Layer 5 of a small transformer language model trained on English Wikipedia (8 layers, counted from 0, width 128). Numbers have three digits each and are written without spaces.
A neuron's activation on a vector x is GELU(weights . x), where the dot is the dot product.
The model reads these tokens: " |" " 13" " |" " 13" " |" " 13" " |" " 13" " |" " –" " |" " –" " |" " 13" " |" "\n" "|" " Rub" "y" " Nich" "olas" " |" " 23" " |" " 23" " |" " 23" " |" " 23" " |" " 23" " |"

The vector x that enters this layer's MLP at each token. A number n stands for (n - 500) times 0.0098.
0 " |": 516588539475604479478291472542251621344444363434584482383413564739559375523655320440513516503456564590520499451379488518509497511530368487414551634540558444511472556336529550617468413614337327526548716533572442601489504438393552609360451549478650381558493526478486486541527490506639554660660555689438543518433528400492643680497464342530499281287341594449591399373508464425598557468550
1 " 13": 586446678425417542429358438395390562361357518546487392340485545536535440630743367533571481671431290479514488362427508435539478517408393409428566621355533412515446585351496412497537498702440578369650478616556523566515461475707383654537521478502652435659447751622618504604550509397601409721613597521304442205471424380520681551510502496529408367395372466554478455402486521591412482560592
2 " |": 617385498425592496431329458607517453500449495555523398319465639701507493463606484358474443616343291548489457186491470451502403354487326345343551699382489344422553599511567557436554397609454537356537631522580473580487522556607400570531445570637647597511499680518582544519493447384674410602455571639432371154513440616484738539546422451631537434405441623615480333476505461601451568621701
3 " 13": 662391656423384553440418387414407449408368525589486356337483591580557461616699335525514443646445232525546488293468488435513478452392369372429559622368417416513448608382541428447572472684501599396639482598570507538514486512727364613581485451493629508635468720558569489611536480380628375689584522538370410210525442442518749479505538523580424373437387517580522380448520504649352566588633
4 " |": 657352471426537493444398425636548414537457480549532360347458631695551489480553490393436416592351275566489457185513506450473422328477336343365523659418410354396549621538585548422579377569503591392524652519601464555478540566619396507548422540614642659495505630498550548497507420413682407605450512634440376200518472664462770487509464440644531434460466621635475300466537471635433598638684
5 " 13": 692336650430351543444460344452428405434383526592485340360474597564592448632651339536478419624451250547550479265492498424490497423389364366430540613406345425494443626419553442435572448655562604408620504590594504526503490524743367575601463435473641529626464692529544506594550470403634382682569480527395408260540467463499776440467562515597457374459425531596529358440543491674339593614618
6 " |": 681352462436513496437418414657561410548458478547534349366446617697575484502526493415421412572339294564479457187504518447460435324462350352369523632446390349385536627557581554427585376549513599406524666533618468541470551556625392468557422514601639669497513618486541539488517405439684412608451477621440390214522482677447775486473470428651530429485478618652481305436533477646441601642673
7 " 13": 701324646437346539445472326477441393443388526601486324369461589558618434639632341548462412609444270550554478266494507415483516410382375375426527597429320427487436639436550457427568439636581596419613518592605505516497495513741365555606462435461636539624463683521539515593563465419640382677574458512399419282545471471479780428453575504605470366471447527609527368425546493683341597626602
8 " |": 696356455443503492432429415667574407547460475550534348373438609701590478508511493427410410559333304561471457198498529443451443328450365366372519621466384345383524634574573561429587379530510599413524676543626472532462556538623388443564426505595636663498519614483538528491521397459687409604455459607436396223521489687433777487452476419657534430497484614673480320416532487653448597639664
9 " –": 639319597473459486327505495537429451495430378609479369228443610546559306598595484529516474643232326627480402279504488433525547558394402453388451640569352414562426574575504549462496326638525578477509478566649438616412588575533366392727487512584586592596432717530540580544537503632470421509659497484266457176483483560411646525451653469571536426440549423521478289443656488614521559660550
10 " |": 672413638423511438524369478578554354436513526579458404480349576739602372635529454413548470531327364478479422281504476497447496481469422385426512687437511403541505563625488605406578352418633603502402588531763441425437498566471416425641355578570655556513431685548629480542527439586646319605376532543365429233504476579443753512463522350523572538446576558560308326442466581707397549615562
11 " –": 679316717442394439422483484494457417398466446638426406269391594594531280620602419514526506607253340599498365317532487452552599559416420463395433638610386487671428590546492498418487317550608582510479464542686426506375532590565351429727469525599562454640422823551574538597489494658469403504604523422308502283545506484418661533486672427501549515509564435441438335407612498611439501655488
12 " |": 663512638463482404481383513578552406434552556568447434481364570766589414623536442440536502516261348394455414267504457538447495506469419384472527671450540401573496558638472544407572396377632612478393583533775463389426523579464398434636384551605592465508469742574630472560507448655583335556379535504361455247496473596437766508494543369497559598492580554509300330398454641650326483603554
13 " 13": 685470756466396489460403388459468433423415600552376387422433540572660405643658364570505464555417248464573452426499497438460525491372480411414488638455451467614439593486454501401562404500566585437563459599703519400439472456620369536581431491496571382611438822579604468662604484567633336711550509404342437248537448473436746443477570472530455488463513417589446410367485599722330479633524
14 " |": 662536539447481461468335517644552410488492554598456412378416591760591521541526478421421449509242271480522420230513471489453468383450417377376471649486461364441497617635518576376604396431524572468468672563675499463439548518539351456574428551606577499491527741517561498604508424579641370611444511553380394182482497680379791472468509401593556503512526560608407325383480601667403538647628
15 "\n": 663391521519442466314298525525437429375414606614449518442291497636553441730610454552492440498445407421530377406548490448364457414539456384321503619602416390467471618480481632467596287542460594408544648379646454524441533437636374542580379556507430555605486734310473556539581373517732357611567520539414520429513512600398727550604668371682556454343469681589489449241605439646543512579546
16 "|": 598378606454689431325267453603453445413511413632530431450315603668492333673525368538492509496516513418460415447371472504445551478463399386417570802453572445487462536450583489504510397664348509348498702573556436628454626431519476595450383541558635432667465628519546578507581414554669472555404496604480561309365493523530584673498540321638449420351347749565598482269461462512602499488481
17 " Rub": 544449447383576350304168546474441329433466429567585534455504560780393267595567340576373541412340490583453544389421552514369515628486385602345484595427469492429540364464513456570568392604559601366553574524536669637385486595648421467635349506516607435330547757664502548577644690429671540575625590471335498509476561409541606474484513522417523447336418720600521428584440556533563409457384
18 "y": 483346562335547438448277466642500261433410465698484536321323559629563251506541443483485533395608392418561508517608527544449516424412566483421584480589582361354510497372486349551586515590481596453540472394491648643434553572612358492574399391567744273584533532591498526432527540620621429484702408372304566392466630469532595654527631492473588525483502743577411227722375439577525489646419
19 " Nich": 510487450435638481559274536506316248379415580659698556211425616742459123586420338543425564457318472556554590334529579512491481597513525550539605585422596464546447379461388468567684464528398583435502506401476564544359463535676425463492361591474482416485513586681585605443645652559642525584538472525366505455531567374440517625503591488595508415362493645548371502612323469539412492579467
20 "olas": 535448455401547467525444509518325262267361387684669548378397586662561199571405377490386434464416412397524510329620597595573517400466455540433641507674579389420609492496421463536560469502437603455622467507566552614518548606702393592622332508501604208554548638633580640398447584571642486510457403589425562507549638532397488609451492512362520413455363766563412396698383447567331464458594
21 " |": 514312573474667501397466509598439421409517428635497529297389507654420212671514434373533560620374442395418509282448490509463446414516374512413706607522731385507609469535447337599422417582421540365538511439507456560573493605525408645578374522718547551556426649597682555404450602437601472494395465616424482275549493494502683727584443423499585646412359610625326475499330455605515431491682
22 " 23": 597449597510523522302495524416385510382398610560430509280518509502418350532727387478564489677440293362492562299432542533547454505446396465487621631347592574608522433417457261532490437742410522294708368550491565551561473516595314740568462446598556447562359672617629462477574555262610491574457575529275428358520311461608535560490582566453449519481378602646369491572465526563477472639603
23 " |": 503283518468612548348452559596568403455357500569499463279506608675365465428561470303438449645444291410494500158507467581535429356535270451411691673379618409517538465490544425462567390656449602335545488524439538591527475590599425605502415563660613607476506665545653540426505532325666482451425500595411376245564396645556723503542459493609497590469379725616444366607458476537446476560690
24 " 23": 624341612469467522340498515352429445388343627544485496306535574525447405534706377484511433684461255417545539176502502557545448488440347409504593643304471554606520462407509327477519417739483566298674383607474567563541477568672346706549438465580599483566397701572570497474502519213620536560476486532347406347515358466657584424496612555520477489505398636592405397637542504541425543638603
25 " |": 522270485458537527376477536583571431504349486511543444325538626654408506426526478342419419649416280449512473111534491581502434362521254424439665661360509377504553498472578453436589384659517675321519499592485558580502473602629439524503377535639641646454499634519625535415506510334662503475439460585434368244560409666600709438523475493625471564501438721621461301624529490539390502574686
26 " 23": 626306612456416497381492492350417427437332605504500481344551595511494413556659374527484407666433269455575521103535494545532464470427330373513546651335372515591509502419529383463532399712541609320645411641501589551517488592704381669549415453558632515551403671524532525470499506224616537575515426520389408341530380477668596345479636545550492480529455604606427343624600495562392576653608
27 " |": 539282474467497505401474523586556446536355478476563432361544620632460513456493484387410401635366285471524460076553503574472443371485255391450618649377441347479545530491590473444616385640560711328502524635526570562489484605638439476511366525620659653449498617484596540418517490362654504501454436562445379227554425677604694406512492478627470557523486682623455272606575512547367511591702
28 " 23": 634296614462395472411482469370415424462331601481493462366550599502543409577627357563475398649393290477589489069547496530519491461400327356508502642381319506580491538441531416468543393676569621333634436653529592530505494593713395655548414459543634525549405672490504544489512502248614526601535395489404417335534393485648613315469647528560512480539490566623437333590625496578382582672611
29 " |": 555312467479477486421461509609552456550365478469552422373539611624516520490473472421406390621316286478537436044559503564457459377446262368441568644405412333456531560522589481449635394615581705351494553650548573541482501598634432463522373527609654648451504628465562549447522473401647495524465433542443392201542447682580712392508518458624482554535512650622451263570593523553357515606718
30 " 23": 653297624470383446430480453388418427476327597474479444368543597503591406590607345589472393635362307484599467065547509510510517447378338346481466633420292499573474567463530430475552389644582606357626455655543590501499500574722405652550426468533627523559405684470480554508527499281616513620550388463415428326526407493612641308456662514568527487541509526638444348551631495586384576690611
31 " |": 571355471492465466434453507625554466549371482476534414371532604630561534521469459450402390606270289472537420026550495560452473380417269357429518645429400317437508591552584483455647399584585678387490586652558572525473515584630430460534397528609634631460517645461530558487520460435641490535478435528433407179518471686540741390500545435622500545537518634620444271521588543557357516620725

Each question shows the input weights of one neuron of the MLP. A number n stands for (n - 500) times 0.00078.

n154: 337584615448473690591348555342592542548420469646587678597590664383572611397398379748432405609532515517551532487265480690358586435709491471451377587487419588403526374423664480642392490431638496453406375522398425694495443588391465554380333533497361489330478303615714513630548454342508513651409302486484641602529572556353585456451316557559514542389368377439312487437763549575332644453514
It fires most on token 28 " 23"

n248: 413539508503555656513507545409593477615439450476436595528602474416273322470568652474485588633496437486517514565566465359624375600635620434565481347340425526351483532483431345390364628451472316573358656593406548217393539528580585530561555613659583465463470525535531323470457578386641397611506653633614494428520312385444547523480486410391642620497536451506401488402590528379589342591470
On which token does it fire most, and how strongly? 22 " 23", at about 0.36

n201: 524584600463601330527630583569667747535577464382406544447601467628510522404616473399386530689526590683649564576446436568605543500447421638509530198475291501518480442207415446226608538674593414623538575680433459598556571395624401321446423495411355558441413477523518540420511409611537370524518571387430445591397393428633481463647275693513458598429338328641616537469627472729490385503412
On which token does it fire most, and how strongly? 1 " 13", at about 0.19

n110: 441621443664507625615555200417355506645583482675657473466374487472633394514481374600502523656658514350491530531498362316444697419438488526629325632614489566674475431597446534538428591559599623516532581555500477590238465474646517427457677621313610265479377535556419564547447518369488363625523514558606413335516506635550241375445374504533533664543392410349478597606539456511447450650438
It fires most on token 13 " 13"

n22: 326573374360456509598583460362480485394709502442361491523595556484498303494584415384585500481466669268573500468402714458602281449446585524513331331426519478483604725379327680481543712593547401452680556590597401412580432404457306574523336492599516593617525630502464393513594411591460625680584497419664521593460614389516559600338510471504486529432468390693656466451395452532423530463471
On which two tokens does it fire most, strongest first? 0 " |", 1 " 13"

n253: 355618535673515490664679546522470637570331372503453477655573627569439571287456580422265448588466522526347394477500552600373507501412650315472466446482534565486401362483725375541603585489372490321579556493474689586471655426290443655462556552466465490378457585590452588529489430535435415563606471479584392589615465651520495288688625416456502422387483389410405459479494545236433469398467
On which two tokens does it fire most, strongest first? 31 " |", 29 " |"

n61: 513471360546583580590615458516579595488524511563523593757653705414646512541484580445620572601685617455546457588469543613533554543444265392575503432569490528390519367469286653512392371550577602729354357531484550526620625479512551456417355496331485483549527552395550387543549593494414566585553348592526338541420449402734768500443365454449266449518396521611582338636497416589508379425474
On which two tokens does it fire most, strongest first? 27 " |", 25 " |"

n77: 593535453604360462494578599409603580544517377580521637428478488513453513394430523448432482423504618702673529499479433448434476376440496443252283593516440467190655591394586707462441448393697452457336561440525630518484623411522648440615446502213705533578561213438594361790443544575467409473458381562433521522597419389410457421442572557512450481471511684578523425478503538433445497699421
It fires most on token 8 " |"

n370: 448573548577277525415677683625362463471488378349530500454516432416483616424555488510598583385303472437571591429402434349524420493360517546582390507504510420445567572476507543555456593452377603583428392441485450552347610556597591541589463709616669408594585392509427435682501564548449672536355471445436511454586445400352438340574364550593596492543502496484285617365478308372399526511667
It fires most on token 31 " |"

n273: 327457601526597462484443443635470404481535481558316531620422515501400392505438407541541427412536508599300558487489349420482474574310598372454457602487561410611493538596452502439482618498552395586438593504605524605472440462439458504381350572492647481620529472280412564564388480491568474369582416577662452422704794677354349369762413441389499397347538551588430463415327611387528553625551
On which token does it fire most, and how strongly? 16 "|", at about 1.4

n170: 441595468501568586406668531571530527361517616436564494439682592534425285505431579414465578347439386416565683697394628292446555677443678624448258577360422408534597333532495610527538603438704480435608477379683634608660343569310460473358497444360474516534636415542436574482445535537548580471527399501566410500600697506757600458593599306668578525399257521400431531487516427602616543271394
Its three highest activations, in order, are on tokens 17 " Rub", 19 " Nich", 0 " |"

n364: 495639412536489523526546348611397449480553446404485375584485509464456590473621626355301550596445477657355511581548487586317572540490677516444332276534497769515398450556433638579528460443463526489580471555503491600488529533427438313457435337483409475452400519695618479655606389351576533669494567526389631580658508851539574413474375797569567469461625207471403501462508510418355590558513
Its three highest activations, in order, are on tokens 13 " 13", 14 " |", 8 " |"

n382: 585678419554546384583723563586487451481669453646760598401692297172407323530515628328506737302620715375443426405449474423483506382499352647567490637390397426317589477697596527475509569722657690526620568743493521600467420353531614374456380581482699453374542338355737446494570210364533573316478540367243509544674404675529375469330488600380418608436770550291586561556420427543616625611472
It fires most on token 27 " |"

n197: 353607659380424528635497422424429646447599514569574328436515568485337435533515527335541437368430465585462555467563553389427555631508465293479648498508449508414418615429453499542345784420452641542488534342448473437443416509648487496360538633438675591625517453575530488583397555506541496536434407522417464614401392631437569448488467459460442468532395383346403478604485351563445550556569
It fires most on token 1 " 13"

n265: 548506434570545465415435533349670593537496568552472511467658658560522463408511571582478452478596611484508641472611555480461468546449379535568542362588435531560394579379581488519514797564349383668572512537442562768451468439480417500325497497370547490544549483280561599363580618356541400460385433400533377424480503534326565397467404497343510342581568357520515268641484454499635559485445
It fires most on token 18 "y"

n376: 497496567669452516486586500462377540631491426494352499485410410456597579537427432440513527602557618555416361673747556283322528546600533560648438439396601460507315476459483379374688526678536405615551626396320387601471525709367610375525362690606583407619330408493747492570544497555484648659308472434451344586427497615351367530380340375508534437422382423570440466397550531583645464519392
On which two tokens does it fire most, strongest first? 16 "|", 0 " |"

n457: 601508575518565335600641522389343397576460658375372638494519600360374641495499653584668596360601454435352437571268474389525495348510490320554616399393410636697677550522574405559580559519667446504476546451530398510503553262427582578491529506356619464512443412530415481454631531564625570457438446552539605507525397463536603539435546581492414473360410659370410533483583472415426526502382
It fires most on token 22 " 23"

n90: 407419432502427408471465359352456505556660490588783500655442700650665596442389549418465651448530394620499651422563523427361384442692370454501415347581530585515285396358508581410407543484514415378428467441523472623454418610458619487586522521544481398399500460663323583430551665535485452385381268497553410606515320551683483482564506580597674568642516399582468474526604646595395485431647
It fires most on token 27 " |"

n91: 548608558709433544579527583507564500394362450623620618695504488357465495455484573638544586479435496496478472607525463431526273527392469448511440440498642478281472557601400544490512332408431617604488505459308475399407454638325394325600421553536554580585507478356456470307515395536404525446618516377455506460551558644565599702501414547461470482650529436243384356397670525583315397379296
It fires most on token 12 " |"

n277: 519609584478591565603568240418433387463590437477577598475717478366278540533591592360587467257569399566379256534598705379541487496423498698486614513500557710524446471474564549572572532444474430486346471528472488551485483420556368556555426182231529626566497491402323419524568495519680760662515315603535591373438611581501368326530495580475456471629436526545476760526645407630420581717514
On which token does it fire most, and how strongly? 7 " 13", at about 0.21

n327: 530461534464407350451498521650414411605499521402459472557568312336650537494533454646556542594640513515474459606363620507519622404372695510496551610397559557611620579390513544673283498366588407571558464503602510482444548263648705500420484484518347496548560338559521576638593449529537574453670487437519486421579506486568507433443397474545519496446519527424496327518649400442554401562351
On which two tokens does it fire most, strongest first? 13 " 13", 0 " |"

n212: 466432410506477377533540593391795496403569402495517650537587750501404590445400408580712632643687605468770621480498460372569237595617517550473404475431522364302493479336520562773409618327538486538575558396263624441529782397570713734342585345608410561213493511679618535517643526331541469253245625697424739406504396407458467576537588426230739545494624315564499321395477522481545463527479
It fires most on token 21 " |"

n500: 286678571555425550605547457374440464554477459530379572501465302527544498412548596630596628618524461617420588618540539583440387552596393412514499466353418551551543423533519325486544482513569460429322600662550504515426548507593651401285547631486575633478502470465571399472738596277547611419544494466518490481303412517427513431615553443385446486576459512528480518463405375708388797438653
On which token does it fire most, and how strongly? 26 " 23", at about 0.33

n423: 503499412665358442298466476556537484445545496422823308548442549481533690569362646625413503409517494523462581588482499453495504480328525582399411570174525428505632669426488624674318570455517399529633482650415524494425540413491403724374500301505488542617527688521459407527434498458396636382437562448678606525584459435521553630604623460402594680619613464550394593577596385519545552540669
It fires most on token 30 " 23"

n330: 493417431606531313598508588590513466499692714399576369563474657336714528669631581460456558432545520679500748474698227528368451400496559609422450421574399569286387422308556489265282547475377429598456438670614532656700450395534520505635384562405588639491641519517586742428515431490336425389457514373470506547436392536360597472394554519564517451616630531462352497446407433546333423506410
It fires most on token 7 " 13"

n508: 658499483537625414424452436372349618465637682488554434408532723600345851385427488466487472549618581563407492508513431473459606416553591401598636479416425467585517463702613628358687529356365468606421434451601467470483461495485496573540626572494410472634405556495442377475588585435403393543407378455570379524477513460417496658402544505567524488427498513409535526489515435526675702476642
It fires most on token 2 " |"

n495: 335538587572432483672595481574522550447496519653507627455515401370257495436543565292501628600384565365400238508492462534651610414601610477431570524549700524387471614750327698479567461456728674430565242613311257338372601505453479554446563263577568389560513288539441322449475769467438477428510462619512608599428587391536627242577375524508491677402399359545490484421374585576327536574630
It fires most on token 21 " |"

n270: 527388705582433663389620419451571499556546441635572379417641593620413505375466305558757481565668426235489409590355462441708381452592434494546365446276389630640471470365533535504636495486515455610572379471475363485538601511566529621584461610308584624370516525326419550386477505311474534381497438636722381464303450493345535521469350553452561630389495467317593799637452500606597632579499
It fires most on token 24 " 23"

n279: 540549679420448400392576354451425360580424482545313868501436392391386471285486490519388467518626442535392445421508594512561665452620327405657196432526526514622734385395369637565568457575507396610558372373596463672516715436564465541593698322643486572501525489402405442506372670470478591454609554331562531400590616446308365526590312479579549581562511581620421482526507485750473573303356
On which token does it fire most, and how strongly? 18 "y", at about 0.56

n163: 472574674382562733599536576640501653448590520485382645222379543546379431481440531475553464471271541513744409693313403533709616435431455499554467417667409344405622451604570590397474589568539608575586653555352527419603537498532556438655489415508382310497843595458531404431544263421407482413436585328631459507449563624559293325468351395510614635452431465451482489357444541640521482583658
Its three highest activations, in order, are on tokens 14 " |", 11 " –", 12 " |"

n183: 421496568445474487589457508421461544524550502565530477472353641364541590683310600477548385553588578451404423477307412482405465474597413574660394555599513564385616531405519354695389487457434296863730428478564374581392396498565317559473440408489384430545581513403420265678367618569489519407543638399540476545350426682559481541424615285435657526668392450606409618523704342611594417616619
It fires most on token 15 "\n"

n284: 421285302436505603361693538530483596484379542638480567472445574396585498516522795529623446450705752576655454608478695533719404592386560443539371544588577391489606452507419472469283563503387577492602440481657625524422542459372399487519462445491619522492444525501486519569195369413651571539446282587695296490513361439437527476428435583445426518521465548552375592515459205493552395630443
On which token does it fire most, and how strongly? 20 "olas", at about 0.24

n485: 288763536373521426381387585508517515487683541385363578457431488556397481525667555510645341488645651581610579473440483463592524345367617387342317450403389506501419558417392634453475633558525437457465404226564564476458386418614583484602532412506396626426610441452490448459738564613539717533411492688530601566562462503687613360613343496553301260362539615614366562418555441426347611432400
Its three highest activations, in order, are on tokens 0 " |", 15 "\n", 17 " Rub"

n436: 313478593695549644267441550412559601664501351553519735458632412439603484547558438533456505353528511662442549623340483398520417496341669510526680504526535298400419321601467514428598425625479530549417414429430665357627465590449553512539468554420500608525772541492438597601702646463615433480500491393575637414548638447456285495540375759476448547477481561364293326399495396509534533585374
On which two tokens does it fire most, strongest first? 17 " Rub", 18 "y"

n369: 488541531382437607382695443605593569674677427307543515551598448580639591549491393526575616352599511410482491415557526458469695541642343463469320429471387570403322367539670581576515508405493326482448632610385433396463520621497513435407574410465505486655596553509460524478528523448578481558468552515390311477511499575452670596486422479614382473570472454536643564456501406445410412542482
It fires most on token 8 " |"

n34: 257669387562555447524529504487448703448514413432305365485492576637419429428408485337588370402565359385443591538371514594590408586560527368407556487370587432729553733598414582431560439416682518465664601431487612562593441584475543633521517476529491392416529587413565446414460574453568537640494502434447392650536451631340633512407348529305351843464202313366662414463251493335472507487531
On which token does it fire most, and how strongly? 23 " |", at about 1

n416: 410438517540454651529452570568425414575636374727411564598638427687632452310433656622476480529544515456491641658482468494494361793422412470654464585257585473487477602376518675154490557538598600491278520785228409446409461409522258488417499487354703477487504456345602462432500317687469257433378715577569560508369520699576508559495431521333308620409591477306694650308466598533542462476426
It fires most on token 16 "|"

n162: 572598542522407534561497437523340288376616560718278496421527553432430526432538382512727521456563456688441627638491628620450419575579463483478532480390415563206478580634564560596531584393615349446568366549495273442606591537196555464633469538601496578513591393595458451496457715399501384381435610545577418638509526591397571537543500486536535433383357515409459492436500545734580618359477
It fires most on token 10 " |"

n283: 390547385631446576624542476370588417514664411373382539571583346411332408510431480610630559505646406318669325443595631531533495643424466613576590576571401498548528549367392501620343500530586431464472510474640571296332585333733593326365553562377563409601495283581566460625375616390475488596629644469499673460568520448699447451356475275490383521387407436478395464394592540458513420429516
It fires most on token 1 " 13"

n291: 572488587683532556546467596332636616470480586688594492426458526488477724315684485355461628420499459518372545518475458513539468438472457608552533298483503472345382589317446552586564434552394508364579530508568470596442444498626458439474539418436642583539427508549332215559665614563510484340359604435689452545527476409420281585679293538429654463631476630495534543556577526340426588536670
It fires most on token 22 " 23"